Layer 8 of a small transformer language model trained on English Wikipedia (12 layers, counted from 0, width 96).
A neuron adds its activation times its output weights to the MLP's output. To switch it off is to set its activation to zero at one token and run the rest of the model.
A neuron's activation on a vector x is GELU(weights . x), where the dot is the dot product.

Input weights of the MLP neurons that the questions are about. A number n stands for (n - 500) times 0.0019.
n8: 393 488 228 452 528 576 482 563 213 373 306 598 347 316 491 623 500 280 527 475 456 541 485 550 497 440 473 244 560 705 509 353 580 387 428 497 438 510 500 598 404 527 568 450 426 518 391 464 397 419 597 436 462 459 503 527 454 514 436 548 480 289 464 515 515 494 467 354 449 531 637 399 472 578 471 649 586 384 591 568 591 560 252 588 484 513 512 550 400 494 533 405 561 370 647 491
n21: 491 251 465 454 474 500 674 491 500 371 463 610 500 425 500 531 635 421 565 296 506 491 516 564 459 522 570 200 479 638 391 515 447 575 395 451 399 484 428 368 570 637 413 642 503 403 491 354 557 475 413 659 294 635 429 353 518 479 556 454 613 471 357 367 574 563 421 351 546 380 482 327 380 537 387 456 407 224 572 564 437 515 545 522 317 523 309 413 645 456 503 525 419 373 456 512
n29: 486 531 585 735 503 362 368 542 540 665 564 485 520 440 350 536 692 599 337 558 647 604 391 489 504 511 447 406 469 340 829 429 518 736 541 447 614 447 342 423 320 280 456 816 357 391 531 433 507 539 749 530 396 666 504 379 541 370 551 575 407 463 547 486 536 475 334 546 629 512 384 687 487 457 662 503 507 176 451 513 545 497 649 482 407 669 465 526 532 328 575 675 345 489 682 457
n30: 452 295 422 439 529 560 503 517 312 398 551 497 529 388 575 479 592 466 686 382 346 533 469 694 534 463 665 354 442 659 472 469 663 483 494 970 483 662 477 538 549 555 373 487 620 540 568 694 574 463 438 482 464 579 445 659 726 412 386 425 523 379 510 473 599 367 634 450 531 467 466 470 453 517 431 481 361 349 513 455 460 568 454 524 617 454 550 372 254 507 412 698 321 619 580 790
n43: 672 459 585 461 506 472 517 311 424 551 400 400 587 520 509 640 518 568 428 633 529 520 597 169 428 417 479 569 443 375 551 479 464 633 432 257 439 557 564 470 402 371 531 444 378 476 625 535 774 503 524 579 396 446 482 373 440 429 494 584 532 575 422 512 303 652 656 353 455 562 394 626 442 331 497 472 596 497 471 433 456 560 644 350 385 394 500 509 503 454 601 336 377 509 479 482
n91: 518 457 380 337 519 507 697 381 572 509 593 608 459 481 818 506 436 569 512 428 514 401 699 491 530 468 480 552 570 677 503 532 560 622 533 416 593 447 305 422 584 615 508 468 311 514 427 581 536 482 527 559 469 581 336 500 342 444 589 547 384 410 586 414 509 310 546 413 497 485 642 448 432 378 523 631 556 405 382 497 566 438 474 509 537 518 442 479 670 470 646 536 432 345 282 341
n165: 491 403 391 379 604 487 579 549 401 590 448 456 597 424 382 484 658 488 465 320 476 551 500 653 443 460 635 513 503 336 513 550 481 411 574 549 385 464 418 478 532 531 369 503 612 635 663 417 416 407 528 680 458 559 634 688 884 372 585 534 545 392 566 500 565 448 485 497 662 570 399 405 488 472 395 595 417 399 503 398 479 735 494 666 399 461 423 626 319 414 354 510 472 589 522 709
n170: 557 372 562 261 549 563 458 651 599 406 497 573 344 500 475 599 540 497 532 417 561 533 484 598 500 307 441 448 571 634 759 382 570 487 539 556 481 368 662 405 430 478 459 632 491 386 313 525 313 597 418 556 494 554 512 277 521 649 655 509 539 418 459 451 609 494 475 435 494 646 549 555 462 528 596 559 663 349 644 661 506 417 255 682 699 467 454 529 613 433 656 471 491 375 573 422
n180: 635 346 476 666 528 542 605 497 554 345 437 551 458 422 616 358 481 484 579 511 598 573 601 424 486 597 478 549 545 573 595 514 604 548 505 373 543 423 535 517 528 497 445 484 308 431 521 579 463 639 531 462 406 562 519 621 532 662 461 528 476 464 713 527 639 402 508 431 342 478 590 585 389 583 537 534 568 380 508 542 505 487 398 634 558 439 185 442 736 373 533 602 506 488 579 623
n213: 277 339 493 463 541 386 557 315 425 551 602 496 617 472 526 668 522 612 671 328 518 727 459 457 188 650 859 554 319 564 496 705 511 571 612 515 617 453 486 343 500 463 562 435 375 641 455 670 398 779 630 419 550 563 405 478 634 468 571 589 511 390 493 579 702 619 543 402 577 484 287 442 565 686 511 709 583 547 554 411 364 672 575 696 370 523 431 626 551 549 566 463 333 314 444 625
n299: 401 379 690 505 497 441 297 559 386 581 634 417 548 561 605 624 478 559 560 409 503 613 610 487 645 486 607 537 474 357 396 362 423 511 441 484 417 460 378 494 506 538 510 631 415 449 593 428 590 649 514 506 534 549 473 540 479 417 651 571 430 579 628 577 538 649 511 564 400 526 551 492 349 511 390 601 680 436 455 579 481 591 552 317 542 560 519 503 419 326 500 517 464 503 613 685
n311: 589 485 497 434 379 525 521 488 382 530 323 630 454 557 482 512 593 524 442 497 369 503 482 351 454 554 386 557 500 603 476 403 598 491 664 509 441 426 521 290 683 558 494 574 565 634 699 610 603 497 592 576 547 542 346 395 660 517 393 561 503 245 634 518 566 684 479 410 431 445 586 470 562 287 372 477 391 265 704 480 562 535 512 674 412 345 428 588 545 448 633 558 564 446 377 503
n364: 619 514 505 646 498 479 384 553 525 434 582 620 558 431 417 440 551 512 599 577 524 559 592 529 545 632 406 482 423 502 574 512 423 525 507 597 437 541 440 535 648 463 484 493 545 652 565 553 510 610 416 492 441 553 400 461 547 584 510 554 361 450 441 598 634 454 635 415 388 587 454 351 523 381 575 514 472 502 529 500 407 428 486 470 383 410 290 620 471 330 446 672 414 557 542 385

Output weights of the MLP neurons that the questions are about. A number n stands for (n - 500) times 0.0019.
n8: 531 450 598 488 571 80 468 450 562 605 537 395 717 682 465 595 500 623 450 593 435 552 476 492 541 471 608 529 516 463 604 623 392 490 555 492 593 386 420 500 612 447 217 574 476 358 539 556 555 531 443 604 626 641 556 333 518 395 560 517 378 557 442 536 443 460 484 561 485 430 366 500 516 478 508 580 357 351 434 313 379 489 530 431 564 429 546 492 591 392 449 570 620 480 465 613
n21: 468 460 573 566 677 446 568 469 491 455 677 477 596 522 379 383 607 722 419 445 628 400 312 558 528 446 431 349 522 392 592 498 476 356 541 379 532 409 647 535 482 490 392 526 617 440 519 476 621 587 413 628 465 586 583 430 376 562 590 482 577 757 533 622 481 525 505 503 678 508 400 507 455 576 414 360 532 342 614 391 477 368 443 443 543 392 476 709 503 421 485 594 477 541 498 407
n29: 500 526 511 272 755 618 484 489 553 487 570 381 656 580 488 500 493 456 380 387 614 426 280 507 574 428 493 702 458 532 186 514 629 496 297 427 308 525 166 589 533 515 452 557 535 295 649 624 245 361 504 544 805 578 469 410 460 863 411 561 626 572 377 559 467 485 427 563 622 558 238 455 507 590 543 566 444 513 662 401 723 533 575 659 511 591 540 453 236 627 524 604 753 428 557 555
n30: 533 594 590 421 455 360 458 381 634 541 622 624 696 662 497 387 509 481 464 500 834 335 515 529 556 442 558 327 621 517 597 492 570 380 503 376 340 536 578 500 410 488 434 494 545 465 500 597 476 429 531 494 612 607 486 520 456 658 517 803 359 704 542 716 338 556 532 477 655 347 565 486 563 443 564 452 503 399 574 409 648 355 390 503 511 679 579 491 579 608 333 478 439 407 473 389
n43: 428 566 640 608 664 965 518 545 651 509 509 598 567 479 363 389 445 363 474 430 441 637 503 518 514 474 551 609 541 545 483 442 550 401 690 530 493 483 497 492 529 589 507 390 502 607 318 490 497 538 403 592 540 275 590 386 584 489 413 508 475 620 468 522 558 417 495 537 580 538 621 360 622 607 530 402 521 759 552 464 569 534 437 454 604 574 462 475 512 520 489 602 287 513 556 370
n91: 490 574 380 453 696 297 491 344 587 491 489 530 640 519 386 470 579 526 338 348 470 652 549 461 530 444 392 539 451 414 506 419 548 542 396 397 329 456 543 487 312 526 417 515 443 404 389 490 473 406 379 379 612 497 572 572 565 506 429 368 544 722 493 480 434 290 479 572 592 533 637 475 679 489 292 476 463 353 570 339 518 517 543 455 520 433 490 310 548 512 405 431 500 469 519 450
n165: 567 609 707 482 560 871 343 637 682 492 618 607 371 686 255 459 500 433 453 403 535 399 645 327 494 528 511 409 583 613 356 428 428 460 553 449 583 367 589 562 370 576 319 349 664 515 324 558 453 521 314 494 506 370 474 493 339 439 456 449 452 556 618 674 558 564 420 416 552 523 375 563 660 428 524 521 441 578 526 382 679 551 497 519 615 628 524 539 541 398 604 497 510 327 594 493
n170: 418 383 455 534 456 47 495 460 464 543 421 444 952 452 518 564 422 388 506 555 432 619 552 547 584 561 553 372 444 592 535 489 439 506 382 528 588 398 549 568 546 485 333 432 531 585 643 482 557 456 614 480 530 570 411 758 582 245 440 557 591 518 475 465 394 386 558 587 473 410 577 580 446 462 584 532 455 374 415 262 407 674 555 495 341 521 611 591 376 386 373 625 574 650 644 598
n180: 386 510 454 516 382 56 476 395 511 450 483 574 564 436 487 625 456 566 493 399 556 387 560 713 539 540 502 236 413 585 548 466 555 384 468 475 404 600 569 530 467 572 468 462 578 563 490 490 426 469 526 514 527 686 495 589 544 497 396 457 635 446 398 421 441 439 469 486 371 554 472 379 520 393 600 414 470 296 463 469 514 584 517 463 451 510 539 614 451 673 632 461 662 441 491 479
n213: 404 584 546 369 686 552 354 497 402 433 515 675 572 686 339 521 424 396 469 279 634 682 362 561 825 598 420 704 604 473 451 629 472 635 381 546 465 538 360 579 262 575 460 543 523 439 569 534 437 507 335 564 804 568 416 356 357 458 599 630 611 664 681 526 420 353 620 633 654 565 564 561 631 639 426 442 392 628 323 518 480 382 740 475 464 398 568 380 500 401 425 577 656 520 395 544
n299: 446 597 451 631 500 508 561 486 516 477 386 472 305 458 490 457 475 441 433 347 359 404 492 507 443 447 476 406 472 602 393 488 666 426 422 559 500 511 579 480 635 515 561 609 479 502 438 510 555 322 512 565 362 371 637 665 512 533 474 355 552 416 315 408 447 467 485 542 456 446 464 571 628 471 411 434 460 400 559 553 437 372 545 647 406 452 553 628 507 552 592 360 417 457 407 440
n311: 452 477 688 500 536 795 513 615 431 500 495 421 340 464 473 515 399 587 453 516 602 575 420 381 609 562 564 361 689 428 525 557 559 488 515 423 447 322 531 509 359 474 417 500 449 511 376 497 541 591 370 452 635 457 372 579 307 490 708 444 699 739 538 583 536 455 472 367 448 437 500 495 760 515 598 276 520 539 426 672 481 462 297 582 536 585 491 546 355 468 487 535 419 475 415 436
n364: 495 552 370 525 601 552 539 480 588 460 423 493 369 507 422 635 432 433 364 416 397 491 511 572 514 445 523 401 225 415 346 515 698 453 379 452 464 569 492 321 451 503 608 627 539 485 500 431 429 490 428 421 440 503 520 528 503 634 490 502 493 516 405 434 445 449 373 476 302 524 460 408 425 462 465 461 383 504 345 289 616 477 412 535 319 503 676 379 554 563 494 514 553 402 488 577

Each question names a token from some text and the token that comes next. It shows the vector x that enters the MLP there. A number n stands for (n - 500) times 0.011.

Then comes g, the gradient of the next token's log-probability with respect to the MLP's output, scaled to length 1. A neuron's effect is roughly proportional to its activation times (output weights . g). A number n stands for (n - 500) times 0.00086.

"tes", then " main"
x: 471 538 531 449 552 990 489 511 481 553 456 520 565 496 435 466 523 526 533 530 519 538 427 536 525 446 520 479 516 472 481 501 534 521 525 541 411 546 449 523 521 514 514 514 500 540 574 487 497 504 519 553 523 434 567 502 530 465 491 491 513 517 439 518 494 470 463 454 552 573 505 418 545 544 527 474 497 667 547 513 500 506 449 533 502 502 403 502 510 490 480 559 500 490 541 516
g: 461 594 503 579 677 561 464 459 728 459 500 378 415 519 497 686 190 505 398 476 404 347 415 555 410 502 248 615 334 681 386 353 507 631 345 200 544 578 655 514 376 597 517 688 152 478 358 479 613 662 531 523 333 399 416 607 493 560 386 398 608 576 360 621 495 697 515 252 443 702 566 474 530 411 628 519 473 643 436 331 566 541 548 393 554 517 605 507 385 505 441 579 590 549 368 497
Which neuron, switched off, lowers the next token's probability most? n165

" city", then " were"
x: 626 573 513 484 524 942 479 494 464 411 540 572 463 458 464 495 562 493 536 517 593 470 495 521 538 532 575 595 470 485 513 445 569 409 497 526 489 491 508 484 519 499 467 383 485 555 570 442 454 465 474 495 602 401 496 484 508 505 502 516 464 477 533 569 485 519 500 464 503 595 466 543 562 491 455 432 501 640 482 544 506 486 415 499 363 528 529 455 498 483 509 435 474 453 524 548
g: 591 489 493 688 528 540 697 586 465 555 501 358 444 566 637 522 492 514 623 538 352 670 354 560 617 290 471 563 319 535 472 398 412 788 378 333 552 587 549 442 527 426 511 421 572 521 543 339 474 566 308 592 426 526 542 571 410 570 470 582 530 337 616 517 628 487 474 445 572 180 398 327 555 538 390 395 348 495 481 544 569 516 631 681 401 563 524 285 826 319 206 694 614 725 502 655
Which neuron, switched off, lowers the next token's probability most? n364

"ia", then ","
x: 488 472 505 489 495 961 525 546 476 460 519 548 377 461 515 419 471 513 550 462 545 526 463 491 566 458 560 522 478 547 455 444 498 447 521 508 470 549 496 472 529 516 568 477 423 488 522 522 469 545 459 542 500 423 550 513 499 519 516 480 617 506 373 545 505 484 511 447 577 602 559 500 493 520 466 534 543 591 501 540 491 420 439 631 554 536 468 482 502 506 545 524 560 424 484 491
g: 559 617 256 454 408 518 457 305 496 494 642 501 413 441 391 550 357 890 404 313 507 344 429 498 412 391 561 535 616 553 742 503 377 508 437 639 403 585 412 407 358 652 343 548 436 488 591 580 315 465 634 411 501 633 443 534 424 488 539 554 532 521 166 516 376 495 546 483 468 756 589 429 527 492 671 482 699 469 300 737 435 612 437 543 542 351 671 575 570 682 665 359 345 491 540 406
Which neuron, switched off, lowers the next token's probability most? n180

"l", then "ve"
x: 544 456 549 430 596 773 390 570 517 462 448 499 320 458 577 424 494 572 540 433 581 471 499 516 468 450 496 442 585 433 468 419 437 475 447 484 479 469 518 573 531 567 578 697 433 509 455 444 459 489 440 432 532 405 452 547 465 590 464 463 495 477 465 590 579 467 471 423 463 685 506 359 514 471 431 514 486 497 452 615 543 428 501 444 625 548 536 517 533 527 492 523 580 506 596 430
g: 328 427 435 636 676 477 435 545 542 604 340 640 494 584 336 403 733 414 389 346 305 141 513 661 575 589 543 255 575 454 336 508 546 558 604 578 551 303 685 320 345 503 433 808 551 495 548 329 418 616 447 509 443 465 397 263 392 548 678 349 568 661 363 535 508 449 552 405 388 447 519 493 325 434 655 385 683 349 589 479 474 528 609 461 379 469 507 587 479 422 573 478 493 588 403 642
Which neuron, switched off, lowers the next token's probability most? n299

"Sch", then "ed"
x: 528 623 589 595 601 843 403 540 590 525 485 516 403 416 481 556 488 527 460 513 549 420 434 546 481 483 434 532 456 503 531 374 579 567 574 469 588 437 565 374 481 510 534 516 506 501 605 466 527 540 523 444 591 401 484 428 502 522 516 529 548 592 510 502 549 520 421 474 582 548 560 488 540 518 550 400 478 544 520 603 506 512 381 527 553 477 499 378 501 465 478 550 405 630 474 496
g: 659 465 419 321 379 488 633 696 508 402 521 593 554 435 418 589 692 465 755 601 607 388 391 314 674 462 539 655 382 554 252 324 291 344 340 413 524 460 491 395 521 699 573 554 447 476 523 456 398 216 479 728 698 456 519 530 506 630 487 540 427 551 593 579 543 565 518 563 586 432 587 459 270 751 379 517 516 467 724 414 586 396 407 635 406 576 312 452 424 515 300 404 368 479 691 476
Which neuron, switched off, lowers the next token's probability most? n29

",", then " along"
x: 549 494 519 474 531 862 442 474 505 525 500 514 548 493 471 474 575 546 494 525 566 484 469 533 487 464 525 534 488 517 464 562 504 503 491 538 543 496 469 524 437 484 510 452 456 475 468 466 527 538 497 506 543 342 434 487 524 521 564 537 552 468 523 501 512 456 549 462 565 565 513 452 561 484 466 494 570 762 526 498 505 548 559 521 492 504 461 601 477 524 490 490 511 482 493 496
g: 488 472 430 420 511 550 501 435 399 512 571 382 456 486 453 636 632 617 453 544 522 683 302 589 477 562 507 586 332 594 471 571 669 281 838 544 534 603 700 856 494 642 488 455 377 685 651 480 377 583 119 644 521 476 500 535 586 380 417 627 525 398 616 524 612 345 570 585 692 447 496 491 434 551 270 425 495 395 529 546 526 614 435 609 393 539 674 566 541 476 349 673 490 785 463 529
Which neuron, switched off, lowers the next token's probability most? n213

"las", then "go"
x: 580 509 531 453 547 832 497 488 519 459 473 604 361 442 433 493 559 568 455 516 513 473 490 558 521 521 523 555 528 506 487 379 425 585 318 474 349 498 550 512 543 524 570 593 479 513 437 552 562 441 512 560 595 456 361 434 516 632 492 507 398 467 542 562 497 414 433 461 436 657 463 357 493 516 491 490 462 535 504 627 448 427 460 503 554 556 487 515 525 527 527 412 444 440 503 443
g: 361 424 546 449 494 614 557 401 366 363 690 470 360 492 761 488 653 578 725 598 541 530 603 525 682 625 455 352 457 231 560 424 491 383 484 608 470 638 425 336 450 399 515 643 435 531 630 342 336 463 236 383 580 635 302 532 570 484 536 527 577 531 372 505 724 377 504 306 461 582 709 655 431 423 513 577 490 440 346 474 342 444 545 645 420 301 510 421 657 544 655 266 565 325 539 702
Which neuron, switched off, lowers the next token's probability most? n364

" t", then "aba"
x: 578 713 538 468 560 901 455 551 490 433 496 519 374 414 485 459 452 525 495 523 458 451 493 562 462 474 406 519 484 513 550 511 527 429 499 574 501 574 404 510 458 465 574 477 489 473 438 482 507 588 506 501 562 510 530 447 525 507 523 563 478 601 441 570 485 535 590 558 513 546 477 441 523 485 472 578 434 537 521 636 492 481 433 485 517 562 386 502 506 459 505 532 443 530 477 491
g: 353 558 376 582 417 403 505 669 328 486 372 504 527 514 421 371 392 518 445 785 336 400 634 511 76 445 420 677 339 610 499 436 711 588 661 435 382 414 489 349 482 566 447 653 403 627 550 556 639 439 409 438 481 560 404 352 401 363 538 592 463 448 607 395 569 578 624 585 461 423 533 630 545 269 371 674 574 375 452 462 534 624 826 465 308 388 503 619 332 442 533 673 431 491 410 443
Which neuron, switched off, lowers the next token's probability most? n170

" de", then " la"
x: 495 535 517 509 455 913 516 541 511 629 455 564 402 403 502 439 594 514 519 514 541 495 489 527 474 454 456 517 422 543 526 528 498 498 519 530 541 457 453 430 505 499 591 551 517 525 463 536 557 511 535 559 573 399 461 420 457 594 584 543 524 523 377 517 549 510 521 402 473 672 497 472 544 489 476 467 533 623 511 543 542 502 509 572 467 490 446 447 482 550 586 501 509 509 533 481
g: 329 537 431 504 499 608 579 644 521 335 635 369 474 484 441 496 705 443 455 529 765 692 205 602 660 602 633 483 556 469 747 508 387 348 490 750 605 530 484 557 400 712 545 431 620 591 440 500 444 355 455 642 573 458 556 573 634 409 383 487 500 534 415 633 511 408 381 578 548 473 486 467 574 549 461 494 398 413 246 608 442 692 169 647 765 319 379 420 557 504 455 637 520 323 645 508
Which neuron, switched off, lowers the next token's probability most? n311

"z", then " began"
x: 496 468 513 474 549 908 476 497 481 432 540 477 324 421 517 408 362 516 435 444 554 505 471 529 515 446 505 519 642 493 507 448 560 540 503 529 522 503 580 489 560 465 618 515 476 466 594 528 518 532 538 507 567 408 525 513 475 484 465 458 514 517 535 480 509 483 514 455 541 572 563 508 529 474 439 511 465 585 501 494 577 443 439 586 596 472 427 493 511 511 532 549 553 514 467 496
g: 394 460 477 508 605 532 582 347 399 553 622 429 516 537 647 457 517 592 539 441 391 640 548 530 523 302 704 794 539 687 533 451 657 653 426 374 549 686 547 621 705 645 349 324 417 517 307 608 191 452 213 601 657 455 443 657 646 551 521 597 684 484 620 487 699 341 589 540 628 452 403 413 458 464 247 424 477 517 431 470 585 376 565 600 378 531 414 277 614 370 413 465 427 595 523 570
Which neuron, switched off, lowers the next token's probability most? n91

"ce", then " back"
x: 470 491 533 401 517 894 532 476 479 497 413 482 424 600 494 606 537 458 509 425 539 476 424 574 585 516 550 461 622 482 493 467 540 484 408 550 520 525 497 609 436 600 425 570 515 478 513 507 457 518 445 441 565 431 603 527 500 532 469 549 441 510 369 477 492 548 494 469 533 603 496 477 471 556 314 497 469 589 486 529 548 544 351 443 544 547 429 491 534 555 501 525 497 469 606 550
g: 522 628 507 348 398 559 302 535 596 556 540 390 375 614 303 814 153 565 462 541 533 557 479 595 390 579 452 451 438 681 472 471 582 607 668 506 534 531 544 716 539 662 413 535 430 458 654 576 425 505 596 681 640 484 494 859 346 698 537 420 451 478 647 669 372 343 480 396 303 399 567 525 636 428 644 392 445 610 435 535 550 513 604 335 596 606 708 422 645 574 565 584 507 300 454 501
Which neuron, switched off, lowers the next token's probability most? n30

" as", then " Rev"
x: 538 512 513 493 465 896 484 413 516 568 513 486 627 516 455 483 487 546 460 526 494 485 451 458 505 461 544 496 532 430 455 525 465 462 509 497 559 486 409 527 531 468 504 527 462 493 527 468 546 525 474 510 463 453 494 466 476 487 503 471 429 558 498 496 503 534 577 461 536 566 478 470 563 516 535 498 527 747 447 569 519 458 504 502 534 534 468 466 546 438 468 544 474 476 496 550
g: 565 650 620 567 659 503 542 440 749 548 430 636 394 465 412 706 410 268 630 370 462 589 612 527 449 431 751 320 606 827 192 490 391 530 604 493 572 392 482 261 662 579 653 475 415 602 307 458 373 371 468 500 543 494 453 446 802 402 460 607 682 471 551 399 543 459 368 570 421 604 547 557 456 462 565 600 450 558 386 517 258 466 388 465 411 756 479 487 517 554 577 459 484 434 621 374
Which neuron, switched off, lowers the next token's probability most? n43

" population", then "\n"
x: 581 624 470 516 566 844 508 537 528 511 515 519 503 487 465 304 488 576 457 540 597 513 401 480 604 474 564 598 486 488 516 455 580 375 474 493 480 478 457 533 508 423 502 445 437 446 601 506 428 441 431 451 561 429 489 450 528 530 506 467 467 546 675 553 493 538 449 542 560 493 473 475 535 539 500 480 509 683 529 474 571 496 483 548 548 574 481 449 516 525 466 445 448 454 564 517
g: 306 591 606 449 425 461 556 569 339 395 576 742 456 585 456 672 472 295 525 414 441 798 466 701 515 429 804 546 597 529 477 646 489 552 396 236 663 380 360 462 389 573 532 517 557 715 475 450 212 681 505 671 555 562 534 534 810 543 625 403 521 600 442 539 546 348 453 530 487 636 422 519 554 579 536 663 277 553 373 461 341 620 416 483 476 583 481 440 563 656 600 481 500 552 442 286
Which neuron, switched off, lowers the next token's probability most? n180

"Ad", then "ja"
x: 553 562 631 570 514 835 460 479 526 483 474 495 414 485 533 519 563 477 479 595 544 474 485 480 560 425 461 547 384 543 486 524 503 483 454 434 504 443 585 481 457 508 514 524 552 474 418 463 580 481 438 389 546 383 516 402 432 518 471 567 449 569 490 530 521 610 391 492 560 460 487 553 602 486 479 426 536 549 560 637 507 451 521 539 431 398 443 546 466 400 511 510 436 500 564 512
g: 532 353 500 533 516 523 530 272 384 291 676 594 494 426 583 466 569 750 876 487 463 714 687 582 391 629 529 383 541 421 490 517 592 402 293 665 533 622 506 475 318 480 607 424 203 445 374 530 435 441 375 498 608 610 642 552 295 415 576 456 486 511 453 587 537 425 406 423 599 503 611 450 697 580 575 441 787 456 401 537 593 412 262 436 479 272 522 609 475 590 661 510 416 476 623 361
Which neuron, switched off, lowers the next token's probability most? n311

" most", then " of"
x: 571 514 528 375 621 842 494 472 533 612 497 472 511 524 462 447 513 456 532 540 574 501 487 457 483 536 495 563 517 480 553 634 553 435 570 522 490 597 449 545 505 563 452 373 460 519 551 466 579 464 436 446 459 415 514 534 504 563 468 491 512 554 372 548 514 531 503 573 427 592 484 449 582 520 452 547 573 698 475 473 499 435 438 521 371 487 569 511 505 478 508 483 521 574 510 454
g: 687 629 501 390 388 549 517 451 603 590 535 591 532 719 417 240 551 525 406 420 563 403 216 469 610 420 511 396 693 510 512 597 571 419 370 567 328 590 718 759 468 534 635 398 485 538 546 453 201 458 453 425 607 495 717 418 723 493 563 589 469 358 484 389 585 465 497 364 592 468 483 593 528 416 293 534 697 501 643 628 402 644 275 477 568 652 513 370 503 548 766 618 505 705 626 429
Which neuron, switched off, raises the next token's probability most? n364

" Live", then " in"
x: 549 537 567 475 467 912 495 585 518 417 499 565 404 622 427 535 553 511 516 529 546 492 548 510 506 539 373 549 526 520 491 469 508 465 592 538 600 476 486 473 560 508 513 458 522 469 414 477 345 523 512 509 559 471 517 482 496 501 504 499 521 575 412 504 454 569 494 524 472 531 534 510 583 497 416 476 513 615 521 576 474 571 344 531 500 584 369 526 495 473 463 459 515 481 463 468
g: 389 737 460 767 238 519 514 404 440 611 427 297 504 466 536 459 577 566 625 418 334 516 403 675 587 265 507 603 582 521 583 523 580 194 445 428 346 423 710 509 582 487 393 700 473 645 276 597 530 395 611 621 500 524 532 795 378 531 594 515 535 496 606 527 536 358 573 512 559 557 345 522 545 538 663 429 702 675 500 593 669 481 361 332 561 501 564 483 621 413 399 337 580 748 577 484
Which neuron, switched off, raises the next token's probability most? n8

" |", then " F"
x: 455 494 575 492 523 606 451 544 531 461 546 441 475 559 487 520 449 467 444 504 530 459 496 535 502 537 588 460 439 414 442 490 483 472 471 472 441 453 569 539 539 574 656 494 542 398 469 476 441 486 481 436 559 363 587 486 481 555 485 504 473 573 525 479 520 528 626 532 526 514 589 432 538 534 434 581 486 778 526 550 529 500 381 381 515 506 501 514 528 557 449 448 520 495 475 516
g: 521 474 596 488 737 558 508 558 475 558 453 450 355 399 525 587 590 392 522 493 612 674 271 193 258 326 415 375 376 589 554 407 429 541 371 633 435 271 651 515 515 535 597 361 390 314 332 491 677 453 570 631 437 444 465 437 539 602 570 500 636 577 301 394 612 344 476 446 425 553 560 450 415 256 493 422 423 513 619 671 415 482 641 518 515 811 538 687 623 419 619 411 513 270 670 349
Which neuron, switched off, lowers the next token's probability most? n299

"-", then " Ed"
x: 528 542 610 464 535 822 467 474 554 551 495 473 574 507 484 546 479 451 514 557 577 508 444 488 494 433 532 578 541 476 491 553 476 524 525 498 535 496 417 500 552 504 637 453 434 490 489 491 556 581 473 524 513 391 460 474 485 461 496 518 525 583 519 472 510 478 534 498 522 540 497 552 511 505 536 407 543 735 509 510 521 468 514 409 506 548 491 469 531 507 493 521 423 532 477 483
g: 675 618 685 419 367 537 359 614 630 589 560 643 503 525 489 566 404 518 442 630 782 448 637 655 558 565 513 631 593 518 539 574 519 25 630 422 581 258 633 497 508 548 604 390 627 544 525 428 463 542 639 517 570 529 718 350 356 603 547 671 581 610 447 279 545 275 447 653 398 391 365 409 517 586 357 475 498 476 580 429 470 460 526 487 457 462 602 452 453 432 458 673 485 407 803 336
Which neuron, switched off, lowers the next token's probability most? n43

" |", then " Comm"
x: 470 560 482 466 602 680 486 523 479 392 453 517 647 453 379 473 543 483 448 415 526 515 380 520 472 537 517 428 544 458 504 520 533 493 438 415 546 453 548 520 442 425 586 495 509 453 456 479 454 427 462 469 545 390 576 452 485 594 459 458 477 591 512 458 490 478 409 430 479 556 462 570 546 519 532 519 371 730 479 533 561 494 472 474 423 513 508 442 545 634 457 525 462 509 529 500
g: 668 437 600 336 564 508 714 593 504 429 502 538 390 478 318 625 337 300 617 487 457 516 227 384 336 342 517 833 379 629 325 640 407 353 458 485 476 514 506 441 455 556 550 508 542 462 557 457 508 299 449 516 558 399 521 421 723 393 469 429 593 600 396 333 702 561 525 483 380 630 614 499 578 437 159 347 504 467 562 490 689 509 619 423 435 611 489 387 359 551 812 510 546 296 484 588
Which neuron, switched off, raises the next token's probability most? n8

"ren", then " County"
x: 540 450 546 414 610 798 511 324 516 396 421 484 428 619 553 501 571 535 559 504 475 543 521 608 442 500 528 475 529 583 508 488 486 575 415 508 401 542 529 608 441 507 529 490 507 536 454 501 526 334 514 551 533 490 497 497 526 559 506 435 521 524 497 489 610 483 299 438 469 657 432 446 623 537 518 339 482 597 487 578 505 469 510 521 654 473 473 559 509 593 509 451 475 422 501 391
g: 617 503 426 441 551 560 352 611 474 404 713 428 472 332 472 463 553 507 380 557 565 652 323 308 357 517 535 660 629 438 521 352 459 238 432 632 665 353 580 343 419 343 451 260 360 591 493 459 360 541 486 473 513 249 666 613 736 463 767 543 572 590 596 637 447 583 398 383 509 724 649 408 713 489 249 533 463 558 568 477 429 506 337 548 553 493 531 674 477 524 509 351 581 388 285 599
Which neuron, switched off, raises the next token's probability most? n170

"sis", then " titled"
x: 527 501 531 528 524 949 517 457 513 455 439 526 442 479 429 550 547 473 507 477 525 543 400 564 580 550 562 472 497 528 477 448 439 545 420 491 408 575 579 548 538 473 489 396 504 458 545 528 455 433 521 528 480 450 541 477 535 586 552 504 534 504 490 535 462 478 484 488 613 567 506 507 482 500 537 469 513 627 585 546 530 507 447 511 564 545 469 477 545 521 518 536 438 458 621 535
g: 511 580 595 532 359 546 394 451 385 638 674 328 367 417 597 598 615 631 369 521 489 606 707 527 594 498 540 823 534 438 323 533 388 509 663 428 551 429 538 382 616 423 507 456 535 500 130 440 258 377 521 424 706 610 429 359 678 430 374 496 584 647 633 503 612 550 631 601 664 607 309 458 426 495 422 482 383 396 420 397 569 500 383 682 479 544 432 331 657 547 378 808 511 362 475 428
Which neuron, switched off, lowers the next token's probability most? n8

" county", then " seat"
x: 662 565 462 499 540 899 523 543 495 441 556 621 494 442 443 419 460 482 543 569 568 481 540 547 533 529 593 602 476 488 516 441 557 375 511 515 507 508 525 507 499 505 466 391 472 552 586 475 450 489 458 494 598 381 527 507 493 524 492 476 495 477 614 557 519 489 470 496 470 575 523 497 581 502 476 476 463 630 488 552 551 492 415 528 391 538 560 519 530 511 491 402 460 448 510 497
g: 610 414 436 671 279 331 434 592 681 403 690 196 570 568 346 494 471 504 485 458 562 698 656 427 375 472 377 566 299 502 624 430 433 445 618 465 653 385 501 502 389 318 554 566 248 589 446 452 650 586 592 390 587 382 661 632 314 426 301 499 535 630 685 554 556 378 281 602 362 516 724 585 434 354 644 408 465 517 444 289 506 523 647 360 317 622 399 633 550 569 411 503 523 502 463 457
Which neuron, switched off, lowers the next token's probability most? n8